Layer 4 of a small transformer language model trained on English Wikipedia (11 layers, counted from 0, width 128).
A neuron's activation on a vector x is SiLU(gate . x) times (in . x), where the dot is the dot product.

Input weights of the MLP neurons that the questions are about. A number n stands for n times 0.0068.
n16 gate: -5 -19 23 -42 -1 -3 -8 30 -33 2 12 1 -25 -16 24 -15 -60 60 5 18 -7 -42 10 23 23 -4 -28 -37 33 2 -20 -9 10 -22 7 0 1 34 30 10 20 -20 23 6 -44 30 37 7 -3 -13 20 35 -6 7 -16 -17 -1 -15 -3 18 -10 -14 -7 17 23 -15 8 -12 21 38 50 -15 -33 8 4 31 -29 -9 -11 -50 6 29 -27 1 -31 73 -20 -22 41 12 -32 -24 6 -7 22 16 -7 20 -21 -53 0 -3 -3 42 0 6 1 5 3 18 -1 -48 -17 5 7 -10 -44 4 -4 -20 -3 -17 4 33 0 -17 -16 -3
n23 gate: -20 -8 49 6 -3 6 -18 -10 11 5 -2 -5 41 -4 35 -6 -29 14 20 32 -1 -12 -3 -17 23 24 -9 -11 -7 7 20 -21 29 -16 2 -12 -18 -11 18 -40 -3 29 -19 8 57 20 5 -4 -4 27 -17 -12 14 -1 0 17 -1 15 16 -39 29 -4 -1 10 -3 -18 -7 24 -8 -6 -31 13 -34 30 17 -18 -23 -53 -2 3 15 -9 13 -29 -20 -6 -6 -44 7 -15 31 14 -8 35 24 14 -14 -13 -48 -10 47 -13 4 -15 -2 16 -13 -22 48 15 8 -7 -45 34 10 17 -5 23 1 -28 27 -28 -1 4 -20 -9 14 -11
n81 gate: -16 14 2 -2 -16 -29 88 24 14 4 3 -21 -6 -19 -13 12 -52 37 14 18 -13 5 23 28 -13 -27 13 25 36 -9 -8 5 7 6 7 -5 19 34 -20 20 -30 -13 0 6 -21 -25 -3 -19 21 -57 -12 6 -10 -8 -32 -17 0 0 43 -6 27 11 -30 53 23 13 -12 -34 26 20 19 -11 22 14 5 -9 -32 -15 8 -8 -14 -12 -3 36 3 -33 -20 -15 -19 -7 19 19 -31 -3 -14 -43 -5 -23 -29 10 -17 -3 19 19 -35 -3 26 -3 51 -46 30 -30 6 -5 -3 8 -2 -10 -14 -5 19 6 -16 -14 4 9 -14 17
n95 gate: 20 -7 -8 30 29 36 -13 34 -18 23 21 14 2 -11 -3 -17 5 -2 31 -8 -16 42 -33 7 34 53 32 -24 -16 -40 -14 -17 18 -25 41 -4 8 -22 40 34 -38 -7 -28 9 19 -20 31 19 -23 -55 18 -7 -17 24 23 24 -27 7 -15 41 -39 24 -53 3 -19 8 -36 27 -20 -5 14 -12 -2 -29 -7 -10 -32 -12 -5 -54 24 33 30 -5 -62 27 -4 10 4 11 1 -18 7 0 25 -34 21 -44 10 16 -19 -62 57 19 -4 -3 34 -16 15 -6 -9 2 -13 12 -44 -9 -2 14 36 -24 -34 -9 -13 24 50 1 -10 5
n99 gate: -3 7 -6 -10 -24 60 20 -3 -42 -17 -24 -8 20 8 22 -57 -35 15 17 7 -11 -50 -17 6 -9 -4 -47 32 18 8 -7 -10 -6 3 -18 17 14 22 -33 19 -37 0 -33 14 13 32 -9 6 -41 24 -10 40 10 -11 -11 -49 14 -4 -23 -18 28 -29 -29 1 -37 -23 13 -26 -21 16 19 6 -3 30 23 8 -3 -44 -25 39 6 5 27 34 16 19 24 23 12 1 26 -28 -8 11 15 6 14 0 11 -3 -6 20 57 -10 8 -25 20 21 9 2 25 1 -12 -8 6 24 -9 13 25 32 -21 -19 29 44 -20 31 27 -18
n113 gate: -11 -1 -12 19 -24 6 -1 28 17 3 -14 -36 21 3 -17 -47 -5 -33 9 2 -2 -32 -28 -17 -23 3 12 23 -28 44 2 16 27 -15 -5 14 -18 33 44 -12 -9 -43 -24 44 -23 -11 -6 -5 23 -24 -33 47 -4 0 1 -27 -33 -2 -8 -13 -25 1 -9 -23 8 -6 25 -21 -18 -10 0 50 24 -15 -8 4 29 4 17 -44 16 53 13 -22 5 22 -24 31 -41 5 13 -9 -28 23 0 13 -31 -7 11 -46 -11 -39 7 63 -44 -36 -8 1 23 20 -18 -1 14 21 -25 -31 24 -2 -2 -21 12 38 11 -11 23 -32 -7 -5
n156 gate: -5 32 11 -12 29 -49 -30 11 30 3 7 15 -11 -29 4 -33 -5 15 -8 4 40 -37 17 -13 14 5 -15 -31 41 27 8 -20 -4 -18 -9 17 20 -8 -19 15 -5 21 17 -18 -37 -7 14 3 26 47 -2 22 -3 3 21 -10 19 5 -13 6 -18 -6 -10 -3 24 17 37 -19 -20 -12 -3 16 20 27 -17 -36 -5 53 -20 19 -23 -33 24 15 21 -1 -19 12 -8 -17 -24 5 1 -12 -45 22 15 17 22 -19 18 -52 -14 -5 11 48 1 -11 -13 -21 45 -8 -32 -52 38 -3 -9 -15 -50 -23 -9 -4 6 -16 24 -14 34 5
n170 gate: -2 14 9 -20 15 -13 1 -27 28 43 9 -1 3 17 12 -29 2 31 9 12 -23 20 -14 -42 -1 4 -26 35 4 5 18 -16 17 -26 18 -31 -14 51 -8 29 11 -24 42 20 -8 40 -11 -48 2 4 -14 -1 -27 -30 -26 -55 -8 -7 -13 -15 4 17 -11 24 -22 35 25 10 3 -9 -13 -8 49 -19 24 19 -24 1 -58 51 6 25 1 25 -19 -15 -13 7 23 -38 -5 -15 17 5 -6 -43 19 5 15 10 3 11 38 25 -1 12 14 3 9 6 -16 27 -49 -30 11 28 -7 5 69 3 12 14 -12 10 18 12 -31 12
n225 gate: -36 3 28 17 -26 11 -20 5 -11 12 -13 -19 2 -32 3 -5 -19 7 -44 9 18 25 14 15 -19 4 -27 -46 -65 32 31 33 -26 9 -3 -9 -5 -1 -15 5 55 -34 -26 7 11 -24 -33 5 5 -3 18 12 -2 5 -5 3 12 3 -13 12 -27 -23 12 -6 -17 7 1 -2 16 3 5 13 -18 5 11 -57 30 -13 -55 -4 -26 -30 2 -25 16 25 -19 17 23 -4 -7 50 4 11 -10 11 24 25 31 -33 -13 10 -21 -41 -47 -1 10 16 4 12 -20 -19 21 10 1 -24 -33 39 1 -5 -34 -14 -9 24 -8 14 25 -35
n239 gate: -18 -36 -16 -15 20 -9 -33 32 -2 35 -56 12 -10 -22 -27 -5 -11 -63 -19 -21 -6 4 -36 1 49 -50 38 -5 6 -12 -12 11 5 -19 27 -31 13 -4 -20 1 70 15 16 9 22 48 14 -22 4 -30 1 4 6 -18 33 -28 23 -1 34 -9 4 1 -24 17 35 -57 -36 15 -7 -22 35 24 4 45 -6 19 -21 -5 2 -13 -1 -6 -36 -2 -51 10 9 15 -26 29 4 -4 22 -17 -18 -15 21 38 4 -26 -6 -11 -4 -11 11 -33 -34 23 -36 -33 9 40 19 17 8 1 11 14 -18 -7 6 -22 9 -18 5 -17 14 -9
n294 gate: 26 4 3 0 -3 29 -8 -36 -43 23 -37 39 -4 17 10 8 5 23 -17 -18 38 23 12 -12 8 -10 40 -5 -4 -1 1 25 9 12 -11 -15 -46 -10 -11 36 -9 57 29 -44 11 -12 -1 -5 19 -20 -7 -5 -37 -1 3 18 -19 15 15 -20 29 -3 -8 26 -22 -31 -30 -11 29 -3 3 -22 -39 28 -39 -10 -23 -23 -19 30 18 4 17 10 -30 -24 -24 -28 -41 13 9 32 -22 32 -5 -6 26 -33 3 -6 39 8 2 12 -32 -36 -3 20 25 23 -28 -8 -32 -4 21 27 -34 -29 -6 10 40 12 -13 -18 -2 37 -4 17
n296 gate: 16 42 -5 -2 3 46 -16 19 23 -2 -14 51 -1 -12 81 -31 -40 -25 -5 30 -6 13 16 12 -20 -4 4 40 4 46 -13 -22 -5 39 -10 -5 -11 32 -12 -15 25 -13 -6 -11 -21 -13 -9 -10 15 -3 -38 -16 9 -31 48 -26 19 -1 24 -15 -52 -18 39 -45 -8 -13 25 -11 -10 -19 21 49 17 -11 -16 30 -7 -12 -15 -21 -27 -31 36 21 -34 10 -79 54 16 8 -9 42 5 -23 -4 -22 21 5 -35 22 2 23 59 7 32 -2 -2 -7 -47 20 3 -13 1 35 22 34 27 -2 11 14 31 -14 54 9 -23 1 5 -37
n317 gate: 31 55 12 -26 -2 -31 15 -48 27 -16 13 10 -39 -16 -38 -4 0 24 -13 -10 -10 25 12 -20 -16 27 34 6 9 -10 -17 -8 -19 15 -25 -11 24 17 17 51 17 3 -11 -18 27 -11 -15 12 34 19 12 0 65 -28 10 0 3 -9 -17 14 11 22 14 -31 -28 -19 -21 -37 -8 52 -30 8 6 12 -14 -23 2 57 -48 -32 0 7 29 12 28 38 -3 19 3 31 8 -30 -15 10 -30 29 12 -27 14 18 35 -1 -4 -23 -6 -5 -6 -1 -11 30 0 4 -13 15 14 -20 14 18 9 -33 61 1 -14 4 -3 12 -23 18
n16 in: -24 2 11 24 -57 27 -38 12 -21 -16 11 -5 -38 -28 5 25 -2 11 9 -9 -9 10 -26 7 -21 24 -17 13 -11 -8 6 11 -23 32 22 26 35 -31 31 24 3 -10 -31 -1 -8 -10 -30 -43 0 -5 -58 27 -43 11 -16 9 7 -30 9 31 3 16 -24 -13 34 -39 -1 25 9 -13 -18 17 -73 -41 5 1 26 0 22 -15 -26 -6 -57 6 -16 -3 10 11 27 -13 -11 -2 -41 11 20 -17 -20 -18 -8 15 52 -30 -5 18 -21 -9 21 14 23 4 -23 -37 -42 1 -14 -10 -64 -27 -2 -27 -22 4 -30 -14 25 8 57 -35
n23 in: -9 -8 25 12 -36 58 -29 22 17 4 26 -29 33 -26 -18 18 11 1 -24 24 40 -33 21 -35 7 7 -58 -9 -7 9 26 0 22 -8 12 -23 -8 14 -35 22 37 -5 -1 -6 19 5 1 -1 4 11 4 8 -4 -50 -4 22 29 -2 -11 -35 17 -9 17 41 -14 3 -14 -36 12 -23 3 14 22 -10 -12 33 -40 -3 -64 -14 17 0 37 -4 -1 -30 9 -45 62 -23 -20 25 -19 -3 31 -42 -31 28 -25 -35 -12 -1 13 -22 33 33 12 -3 51 -4 -6 14 -24 -15 16 9 4 25 24 -21 28 11 38 -1 -9 25 -23 -15
n81 in: -39 -16 13 7 47 -24 23 4 23 -6 5 -7 30 9 24 11 -28 -32 38 -9 36 21 31 -29 -10 3 -22 -11 21 23 -28 -33 -11 -2 -36 12 -1 9 -30 -33 -13 -27 13 -32 -19 -15 15 2 6 -22 32 10 30 33 14 -2 -3 -20 29 0 11 17 -14 30 -34 9 -36 5 -3 18 -3 -13 -49 0 -23 4 -14 -41 50 -27 17 -12 -9 22 1 -27 -20 10 -38 -51 16 31 -32 -13 6 -50 43 -26 -23 10 11 -4 -14 -4 -1 -20 3 -29 19 -10 -51 27 9 -6 -1 36 -43 -3 -31 23 -21 13 -31 -32 16 4 -38 10
n95 in: -27 5 15 7 52 54 -7 -1 0 -14 34 35 -11 16 -20 3 53 -39 6 -34 8 73 -51 -10 48 23 22 -6 12 26 -38 -1 -19 -48 -27 14 30 -8 13 36 -5 -34 33 -69 -67 19 -18 46 -59 -27 -8 -32 4 -52 -27 -38 -4 26 4 28 17 44 19 -2 -12 37 -15 -13 -26 23 21 12 -7 -9 -15 -66 4 28 -6 20 11 -81 -40 8 -10 -11 17 -3 -37 -46 54 -12 44 -15 -33 -12 -11 68 -12 22 -23 7 8 68 18 61 2 -44 32 24 23 42 -15 23 5 7 -29 -12 17 -27 -68 22 7 20 9 45 -22 60
n99 in: -14 -17 -27 -34 21 63 -6 30 -39 18 -11 -23 33 21 -16 28 -19 -23 11 -4 22 -25 -15 26 -19 25 -12 21 13 24 6 45 8 25 8 4 25 -27 30 8 -38 -7 -17 0 -1 33 38 1 -14 -13 43 -3 -67 -3 18 1 25 -4 -53 -41 13 -21 25 4 -12 -14 -27 -1 -36 27 15 -28 -13 -1 55 0 -15 -4 -2 16 22 16 -51 16 10 -31 28 15 16 12 -22 28 -22 -11 1 -14 5 -17 34 -47 24 16 28 -6 26 4 50 -1 25 18 9 -13 10 11 6 -15 15 -4 30 8 17 3 1 13 -36 -14 52 35
n113 in: 5 30 -12 17 -3 10 8 11 -22 17 3 -33 16 -1 -1 -52 7 -38 -34 9 -6 -26 25 -39 -9 -18 -29 30 -10 17 24 -19 7 28 11 -8 11 -4 38 -11 -6 13 20 49 -44 -3 -8 0 20 4 -7 8 -23 -5 -50 -14 -20 -1 -17 -5 52 8 -21 5 43 -4 -33 11 36 25 33 13 61 6 -2 1 -26 -8 18 -30 17 -8 -24 -15 -19 2 -49 6 -24 -27 -1 40 21 11 15 -24 4 -4 5 2 -6 -21 -85 48 -47 -38 -42 25 43 -4 -20 -43 7 6 19 8 38 6 -13 30 -29 27 -7 10 -1 -32 7 28
n156 in: -4 -20 -36 22 -19 15 17 26 -11 -13 5 41 -7 -35 -5 37 -1 -53 20 -2 10 1 -53 -28 -1 42 20 9 -35 -17 -18 1 5 21 1 -19 -6 -30 6 10 26 -39 43 -14 -44 22 -3 -25 -17 8 1 -51 -6 37 9 -40 12 -39 -13 -4 -17 16 -1 14 4 -9 18 -20 2 14 0 14 31 21 12 0 12 -45 53 3 36 -7 -42 -10 -19 -26 -1 8 14 -31 -11 6 12 23 -1 -34 -10 -12 1 -10 13 23 -39 41 -18 -4 -39 -4 49 29 18 -20 39 23 8 -10 -23 12 7 10 -5 18 1 49 21 56 43 23
n170 in: 6 21 13 72 -44 -24 -56 -20 -25 8 -6 34 26 27 -1 10 15 48 -7 -2 31 9 -8 -16 25 22 -23 -3 14 -17 -15 39 -13 0 -29 0 18 5 -17 10 -29 -13 -1 -23 22 1 -24 9 -1 18 8 32 -43 3 -5 -14 -20 9 29 25 2 1 -22 -16 -4 -33 14 44 25 26 -1 2 -11 -11 26 39 -9 9 56 6 19 3 -44 43 23 4 33 -25 -19 -1 -21 -45 9 9 40 -20 -4 50 -31 4 19 17 -22 -27 -18 24 23 -10 -3 -22 -23 -4 56 7 25 6 4 -23 -9 -28 -14 -7 -5 -49 -16 -10 -15 -11
n225 in: -34 -41 -2 47 -1 8 20 28 -28 -27 12 -2 -31 -1 4 20 -20 7 8 1 36 21 51 13 -39 -52 -2 -37 -49 13 30 14 25 -20 12 -18 -31 -14 -41 23 -6 3 24 25 -35 25 -40 30 13 14 6 25 -13 -10 14 5 1 0 -33 -23 13 -16 24 6 1 -26 50 -20 -49 10 10 -8 -35 16 52 -33 43 -21 27 11 -37 -1 -31 14 -30 10 -46 1 -2 -8 -32 2 50 25 22 8 63 -2 10 -4 -7 9 -34 -36 -52 26 -2 -14 -3 -66 0 20 27 34 -2 -10 5 44 15 -39 13 20 2 40 -17 -1 6 -16
n239 in: -28 -4 14 -13 -26 -5 -2 -29 -19 -12 -31 -15 -24 17 -9 -1 5 20 26 6 2 -5 32 -53 -14 -15 -28 -15 -6 4 -10 42 -11 18 -37 -6 31 27 8 -30 -5 26 -2 -28 -2 -42 -5 36 -8 -2 33 -25 -15 -20 -17 -4 -6 -76 -60 3 24 -7 -31 -19 17 17 -8 1 1 4 -11 -57 -48 -19 -15 0 36 2 36 48 -3 -1 25 -3 -29 -50 4 21 15 16 11 29 -52 1 -8 -15 59 2 -18 -27 31 -5 17 47 -13 41 29 4 79 23 7 -11 -38 -24 17 -18 -21 -3 -5 25 21 -6 31 -19 13 20 8 4
n294 in: 11 -42 18 -27 24 8 -18 17 5 33 18 6 -8 -40 2 29 -12 15 7 -49 22 -5 16 -28 3 -14 -38 -11 4 14 -14 -31 11 10 -21 -2 26 11 -28 -22 37 -5 25 31 -13 -5 2 -21 30 -29 8 32 7 -2 20 57 15 -18 -10 -34 14 -33 2 29 -14 3 1 29 2 -16 -23 -17 -9 47 -27 4 4 -8 5 -12 19 -25 -13 -25 29 -7 -13 -3 31 29 -2 64 -54 -25 24 -15 9 -31 -43 27 -18 29 -48 21 -6 -60 -17 9 -5 48 8 -23 2 -16 41 26 -16 -39 -31 26 -69 -12 -25 -26 19 44 33 -23
n296 in: 2 -37 -11 -3 -15 -21 -60 9 -13 3 15 10 16 -16 -23 40 -1 16 -14 -14 -14 -43 8 8 -26 -27 1 -9 20 -18 5 16 -11 29 -45 -10 -1 15 41 2 -26 -14 -62 50 25 1 -9 4 -6 -21 52 25 -4 -3 -5 26 16 -41 9 40 -37 -31 26 47 -40 5 18 0 -50 24 -38 -33 6 -8 -11 31 -1 15 -29 -13 -2 -27 -12 2 11 -8 34 -2 18 25 18 -24 22 -7 12 30 53 1 -12 7 -19 -1 11 13 -12 1 58 7 -38 54 12 48 -17 3 26 -94 -18 15 19 -10 -13 -26 -3 13 11 -59 25 42
n317 in: 20 36 -5 18 -25 1 13 -45 15 -4 -19 0 -24 -7 3 5 -10 25 33 6 51 -3 55 -49 -14 -11 -21 -12 16 -28 -22 7 -22 -20 1 -13 16 -9 12 21 -33 32 -4 18 18 26 35 -28 14 54 -3 -2 15 -12 20 0 10 15 12 11 -1 -33 -12 -20 -14 -5 -14 -27 12 40 -32 -10 -29 11 2 -50 34 20 2 15 -25 67 34 24 -23 8 -17 -6 -55 -12 -5 5 27 14 -26 -12 -7 20 22 -3 33 -35 -18 -63 53 -20 -14 5 39 20 -8 -28 -15 5 27 43 2 -17 2 -4 10 35 15 -60 10 -1 13 -23

Each question shows a token from some text and the vector x that enters the MLP there. A number n stands for n times 0.052.

" or": -30 -31 -3 23 6 -15 -9 -3 29 -12 -11 3 -12 -18 32 -9 17 -4 50 9 -27 -26 8 9 5 -17 17 -52 -26 -10 8 3 22 -10 -19 48 -53 27 21 1 1 -6 18 13 20 6 14 -9 -2 15 20 -12 14 28 11 -10 2 0 -9 -8 12 4 33 5 -8 -10 50 -49 -18 4 11 25 8 -42 14 -12 -9 10 14 24 -53 -19 25 -11 2 11 35 -3 -15 14 29 26 6 -12 57 -32 -7 -30 -13 -11 8 10 -23 12 -12 -3 -22 -16 -3 20 -12 -2 -12 19 3 5 -12 4 38 -7 -18 8 -34 11 -5 -13 -15 -22
Which neuron lights up most? n225

"'": 4 22 -14 21 25 -32 -27 19 11 30 1 -10 -31 20 -15 -4 -4 -5 -7 12 0 -4 -10 10 -24 -21 -13 2 -6 -31 1 33 -21 -3 -16 46 -49 19 23 -13 11 -27 -16 -3 27 7 -13 0 -1 5 -27 -21 10 25 -32 -5 -30 -46 2 -2 31 -16 2 3 27 -6 -25 2 17 -17 3 -3 8 1 -32 9 -27 -9 31 -32 -22 -42 0 -22 13 2 4 -25 11 -16 -4 12 18 -44 28 -27 5 -3 16 -2 -24 -6 -8 -1 -24 18 -28 -22 -15 22 -5 -27 -12 15 -6 -16 -18 13 3 4 38 29 19 12 6 1 -24 -11
Which neuron lights up most? n113

" n": -35 11 -16 -11 27 -28 -54 -23 -7 -33 -4 6 -45 -5 18 21 0 3 -20 -3 -44 14 -4 9 16 -23 4 26 20 -28 -15 -27 -1 -4 47 24 -29 -1 34 -15 -17 0 28 -2 22 4 4 0 8 6 8 -22 11 25 -13 -24 -14 -23 9 2 14 3 2 25 -32 -14 18 -26 8 8 -16 -20 24 -42 2 1 38 -5 9 -41 17 -15 -13 12 -11 -16 25 4 -34 -4 8 31 21 -12 -12 -25 -8 11 -1 -11 -16 27 -17 2 -2 -8 16 41 -1 15 -1 -8 -1 -19 39 0 1 -19 8 30 29 5 7 5 -47 -18 6 -24
The two highest activations, in order: n23, n296

" v": -18 44 -30 -17 1 35 -28 -8 6 -58 -5 14 -33 26 20 -25 5 -1 4 22 11 4 20 30 3 15 -16 -4 21 -60 5 -14 -19 -7 10 20 -45 5 45 -20 2 -14 8 -3 10 -19 -4 0 -12 15 4 8 -4 18 6 -34 -10 -22 27 22 -3 -2 10 11 -23 15 -16 44 -4 -15 27 6 -13 -43 25 18 15 14 63 12 -11 -25 -5 -2 14 -10 24 -22 -23 20 -19 -7 9 -13 -30 -32 -2 8 3 4 17 23 -7 -2 26 0 13 47 15 16 -38 29 -18 -6 22 -5 -19 -27 23 5 1 3 -18 5 -27 16 -5 -2
Which neuron fires most, and how strongly? n170, at about 0.95

"\"": 15 20 -12 -34 19 22 -4 39 30 21 7 12 -3 17 -7 -1 20 -13 9 22 4 13 -14 -1 -2 -38 -21 -10 -13 -31 -10 14 3 -12 -25 23 -33 25 18 9 5 3 -10 11 25 15 -16 11 8 22 -14 12 -13 18 -8 23 -6 -31 -3 13 -2 -20 10 -15 5 25 -11 -8 19 -20 26 -11 -5 28 -32 14 -16 -12 23 -34 -12 -46 -14 -24 10 -37 1 -3 -19 6 14 -15 11 -47 -13 -22 18 -9 43 -16 26 20 -51 14 12 -2 14 17 5 11 19 6 -9 -16 -1 -3 13 18 12 -17 8 4 -27 17 -51 -15 -21 -42
Which neuron fires most, and how strongly? n317, at about 0.41

"ia": -39 -10 3 -14 4 -35 -29 18 10 -2 20 11 -3 -1 4 -2 -23 -9 -14 -10 8 -23 13 -9 19 -22 -18 -6 18 -28 -43 -21 10 -4 -13 6 -9 34 28 -9 -5 -1 11 8 43 16 -12 25 -6 24 -6 -5 -5 36 -1 -75 7 -18 -30 -12 25 -35 1 -13 5 -3 11 33 16 -12 -17 -40 9 14 -8 -13 7 -23 20 -13 17 -37 -9 -3 -33 -19 -18 3 -37 2 11 11 17 3 30 -5 -32 -16 -52 14 -6 0 18 -27 18 -7 -8 -1 -4 24 27 11 -4 -6 -1 -29 13 11 21 5 29 30 -25 -9 4 11 -2 -4
Which neuron fires most, and how strongly? n239, at about 2.8

" a": -13 1 1 -5 -6 -13 -3 14 13 22 6 1 -27 -27 11 -15 7 3 2 3 3 2 12 6 -6 19 11 45 -6 -33 -17 5 14 -1 -4 32 -37 -7 46 -4 -15 5 69 10 35 -2 8 16 -7 25 -13 -11 13 3 7 5 10 1 13 19 13 -2 -9 -4 -9 -3 7 -18 13 10 -6 -24 6 -8 -7 -9 11 -18 13 -3 24 -82 -28 -5 -1 5 -10 -4 -6 27 22 -7 -10 23 7 -41 4 -18 19 1 -14 24 1 5 -9 18 5 -35 4 18 -20 13 -18 -25 19 -50 -29 2 31 15 -8 1 -18 27 16 -13 -32 -14
Which neuron lights up most? n95

"ception": -1 22 -8 15 0 -20 -45 -10 3 -24 28 42 -19 2 -14 10 -11 1 34 -7 17 -27 -5 4 12 -32 3 -13 -14 18 -15 12 -10 12 21 46 -15 11 12 0 11 -15 32 4 34 -10 9 22 7 22 -24 11 22 20 -1 -30 -7 17 -22 5 13 29 7 -11 -22 -13 -18 -15 -43 -57 -13 -23 13 -16 14 23 -32 -7 56 21 12 -29 11 -19 -48 -28 29 -15 -9 16 -8 -7 14 4 3 -5 -29 6 -11 27 -8 -18 -10 17 17 17 20 13 3 -5 0 -3 -10 -14 -15 -21 -24 11 -25 22 22 36 5 14 -5 -16 -5 -10
Which neuron fires most, and how strongly? n156, at about 1.2

" physical": -17 25 -5 19 -15 -35 -13 17 11 -7 36 27 -34 -25 19 -17 10 -9 -5 -8 -10 -13 -1 17 -20 -28 -7 -47 7 -14 -48 13 2 -4 32 12 -24 8 18 0 -2 -36 36 -5 33 5 -21 6 -16 8 -20 9 11 10 -18 14 11 1 -12 9 -3 -19 -8 -14 -24 -16 -24 20 -35 -39 -35 -24 -19 -28 26 12 -8 10 14 11 14 -52 -3 10 -8 -25 36 -24 -31 18 3 -6 25 1 -8 -24 -39 -12 1 18 -17 -6 -2 27 -20 -1 -23 15 -5 9 2 19 4 -13 11 -10 -16 17 -1 17 21 18 -17 8 -26 0 -12 -44
Which neuron lights up most? n99

"=": 15 27 2 -5 5 16 -37 14 -23 -8 23 0 -10 -15 30 -27 -31 -37 20 -5 -31 -24 -7 25 -21 -33 14 20 -7 -26 -13 2 7 -23 -20 0 -12 -18 14 -28 22 -2 11 32 38 4 -1 -11 -22 16 -7 -17 4 3 -20 -6 3 -15 25 23 11 -7 4 5 -18 -21 4 -20 8 -3 -4 12 7 22 13 -30 -35 -19 23 -18 -1 -12 -25 -4 34 -4 20 3 -22 27 1 6 46 14 12 -24 4 22 -14 -7 -9 -2 -22 8 26 4 8 -29 -28 7 24 -23 -7 -13 -1 -7 26 -33 16 -32 14 -28 -27 7 -25 -24 -17 -22
Which neuron lights up most? n296

" another": -13 5 19 3 -16 13 4 11 34 -5 17 -3 -41 14 -17 -17 3 1 9 7 -17 19 -7 -1 5 0 12 41 -22 -31 -22 14 5 3 -7 25 -43 25 31 4 -19 10 63 21 43 18 -1 -5 -1 7 -19 -19 -16 3 10 13 -6 -17 -1 3 13 -32 -4 15 -10 8 15 3 8 -11 -3 -2 1 -5 -14 2 -5 2 36 -14 9 -81 -33 -3 2 5 -9 -9 -22 32 24 27 -2 31 46 -34 -16 -10 23 -14 4 18 -3 10 -7 16 -5 -18 -4 27 -4 -1 19 -4 8 -17 -32 6 -22 30 -21 4 -12 16 -11 -17 -26 -16
Which neuron fires most, and how strongly? n294, at about 2.3

"|": 2 -1 5 -24 10 4 9 -11 -1 -37 15 -20 10 -29 23 -8 -2 -21 22 30 -30 2 -9 -4 2 -8 27 0 16 4 -26 -8 21 -12 -21 31 -69 9 6 -2 4 5 18 35 54 -9 0 5 -8 -6 18 -22 -22 31 11 5 16 -8 16 0 12 -22 -8 6 -53 -1 13 -3 11 -21 -19 19 -20 -13 -13 -4 -18 0 26 -25 5 -5 -40 14 10 23 -27 -8 -3 -13 2 4 21 -12 12 -27 -13 29 9 2 8 1 -2 15 -7 33 35 -9 -5 19 -27 -25 9 -12 -18 -14 -10 -28 31 -6 5 -11 -29 -3 16 -16 -6 -23
Which neuron lights up most? n16

" =": -10 6 24 -3 26 13 -63 -3 -13 9 -3 24 3 33 -5 -12 -17 10 26 10 -1 -11 8 -18 -4 7 -3 -5 -24 -42 22 -8 0 21 -31 4 -15 0 3 -33 34 -3 -4 11 25 -2 -12 26 -12 22 -42 -13 -3 -14 -13 -7 -10 -7 18 15 0 7 -5 -17 7 -10 -2 40 -4 -56 19 -4 15 3 -8 -19 -8 -5 31 -6 14 -39 -26 -12 14 -11 4 -10 -1 31 16 18 12 49 -13 -9 -35 -3 5 -4 15 -2 31 -16 28 13 18 -30 -28 29 35 -17 -25 8 11 -6 18 -14 32 6 23 -22 -37 -5 -7 -8 22 -25
Which neuron lights up most? n296

" El": -6 12 -16 17 19 -16 -33 -37 8 -14 3 24 -36 10 -12 6 -10 -8 47 11 -18 7 13 28 -8 -27 -9 16 4 -31 -86 -19 24 -5 -14 38 -26 18 -7 -9 -11 -3 42 5 6 -14 -12 -7 -13 15 -8 40 12 5 -2 -7 -7 5 15 25 4 -4 20 -7 -15 -13 13 15 14 8 -2 -5 -17 1 23 -22 10 -10 30 5 -12 -16 -13 23 -8 -10 1 6 -24 -19 -19 2 15 -10 -13 -24 -12 -22 -18 1 -17 24 -28 -9 -23 -2 33 72 -30 22 16 -2 6 14 17 -26 3 -8 17 48 -17 25 -26 5 -7 -1 -46 0
The two highest activations, in order: n81, n23

"ers": 22 -4 28 -22 -30 -48 -54 21 15 1 36 9 0 -29 28 22 -10 -23 25 5 1 -16 -25 15 -4 -3 -22 -21 39 -13 -15 26 2 -22 -4 53 -21 13 15 -8 -20 10 10 -10 36 8 9 5 -15 8 -27 -1 -20 17 11 -21 -9 -10 -12 -5 5 20 0 -2 -22 28 -16 54 -6 0 9 -22 6 -8 0 -9 -8 1 45 7 -14 -43 -24 -12 -6 -26 9 -26 2 33 2 14 40 -9 13 12 -25 -13 -19 -7 -3 15 9 -13 -5 -16 17 14 18 15 3 14 -5 10 4 7 5 20 35 17 43 13 -9 3 -14 0 -3 -3
Which neuron lights up most? n113

" is": 21 -10 -3 -29 -5 60 -19 5 -3 19 25 -14 22 -6 -3 -4 -19 -4 -1 -1 7 13 -2 36 -2 19 21 -46 13 -40 -3 -24 6 -34 -34 36 -59 8 -4 -14 3 -24 68 8 36 -18 0 9 -20 4 -27 -5 33 9 -14 -38 6 -3 18 -2 -11 4 15 -13 -13 -8 3 -27 -2 -2 -31 -21 -6 -17 9 -19 -5 -20 17 -14 -17 -48 -39 -13 -5 -17 10 -20 0 23 4 19 -12 -25 14 -14 -8 10 28 -14 -7 5 -2 8 5 10 21 3 -13 47 5 -15 -13 14 13 -17 19 -17 10 -25 20 -13 -41 -13 0 -16 10 -6
Which neuron fires most, and how strongly? n113, at about 0.83

" Week": 38 10 6 12 24 -11 27 -14 -23 24 22 2 -62 15 7 18 -10 -15 6 -19 -16 -25 1 -3 13 -3 -19 44 -8 -17 -41 19 -31 23 26 22 -42 27 7 -1 16 -7 17 -9 32 -11 5 9 8 23 -22 4 -23 12 12 -30 -2 -5 -20 10 -5 -1 -9 -10 -26 -4 -22 23 -14 -26 -43 -17 -43 -35 -3 9 -43 17 -18 17 5 -23 -5 -32 2 -22 30 -33 -4 13 22 12 20 -16 -1 5 -2 30 1 10 13 -13 -47 -15 21 5 -2 -2 -7 -8 -21 -8 8 16 -9 -26 10 -7 -2 1 13 43 -23 0 -7 -12 -28 -4
Which neuron lights up most? n317

" game": 0 5 -8 -10 -2 20 -54 17 -15 -8 -2 16 -45 8 4 4 2 1 24 -13 14 4 -9 -1 5 -27 -13 21 -16 3 -32 14 -4 6 35 19 2 29 0 10 35 -14 28 -20 50 -14 8 5 19 39 -15 -17 -42 15 14 10 -9 6 -2 -4 3 3 -10 -25 -16 5 -4 6 -38 -5 -7 -19 -19 -43 -24 -21 -25 -14 7 -29 6 -20 4 -24 20 -16 29 -28 -14 44 4 14 12 -1 -10 -37 2 -9 7 5 -14 -8 -7 -21 18 -17 -12 37 -12 22 -34 -7 -3 3 -9 -11 -25 4 -28 -14 28 2 -27 10 -25 15 12 -32
Which neuron lights up most? n294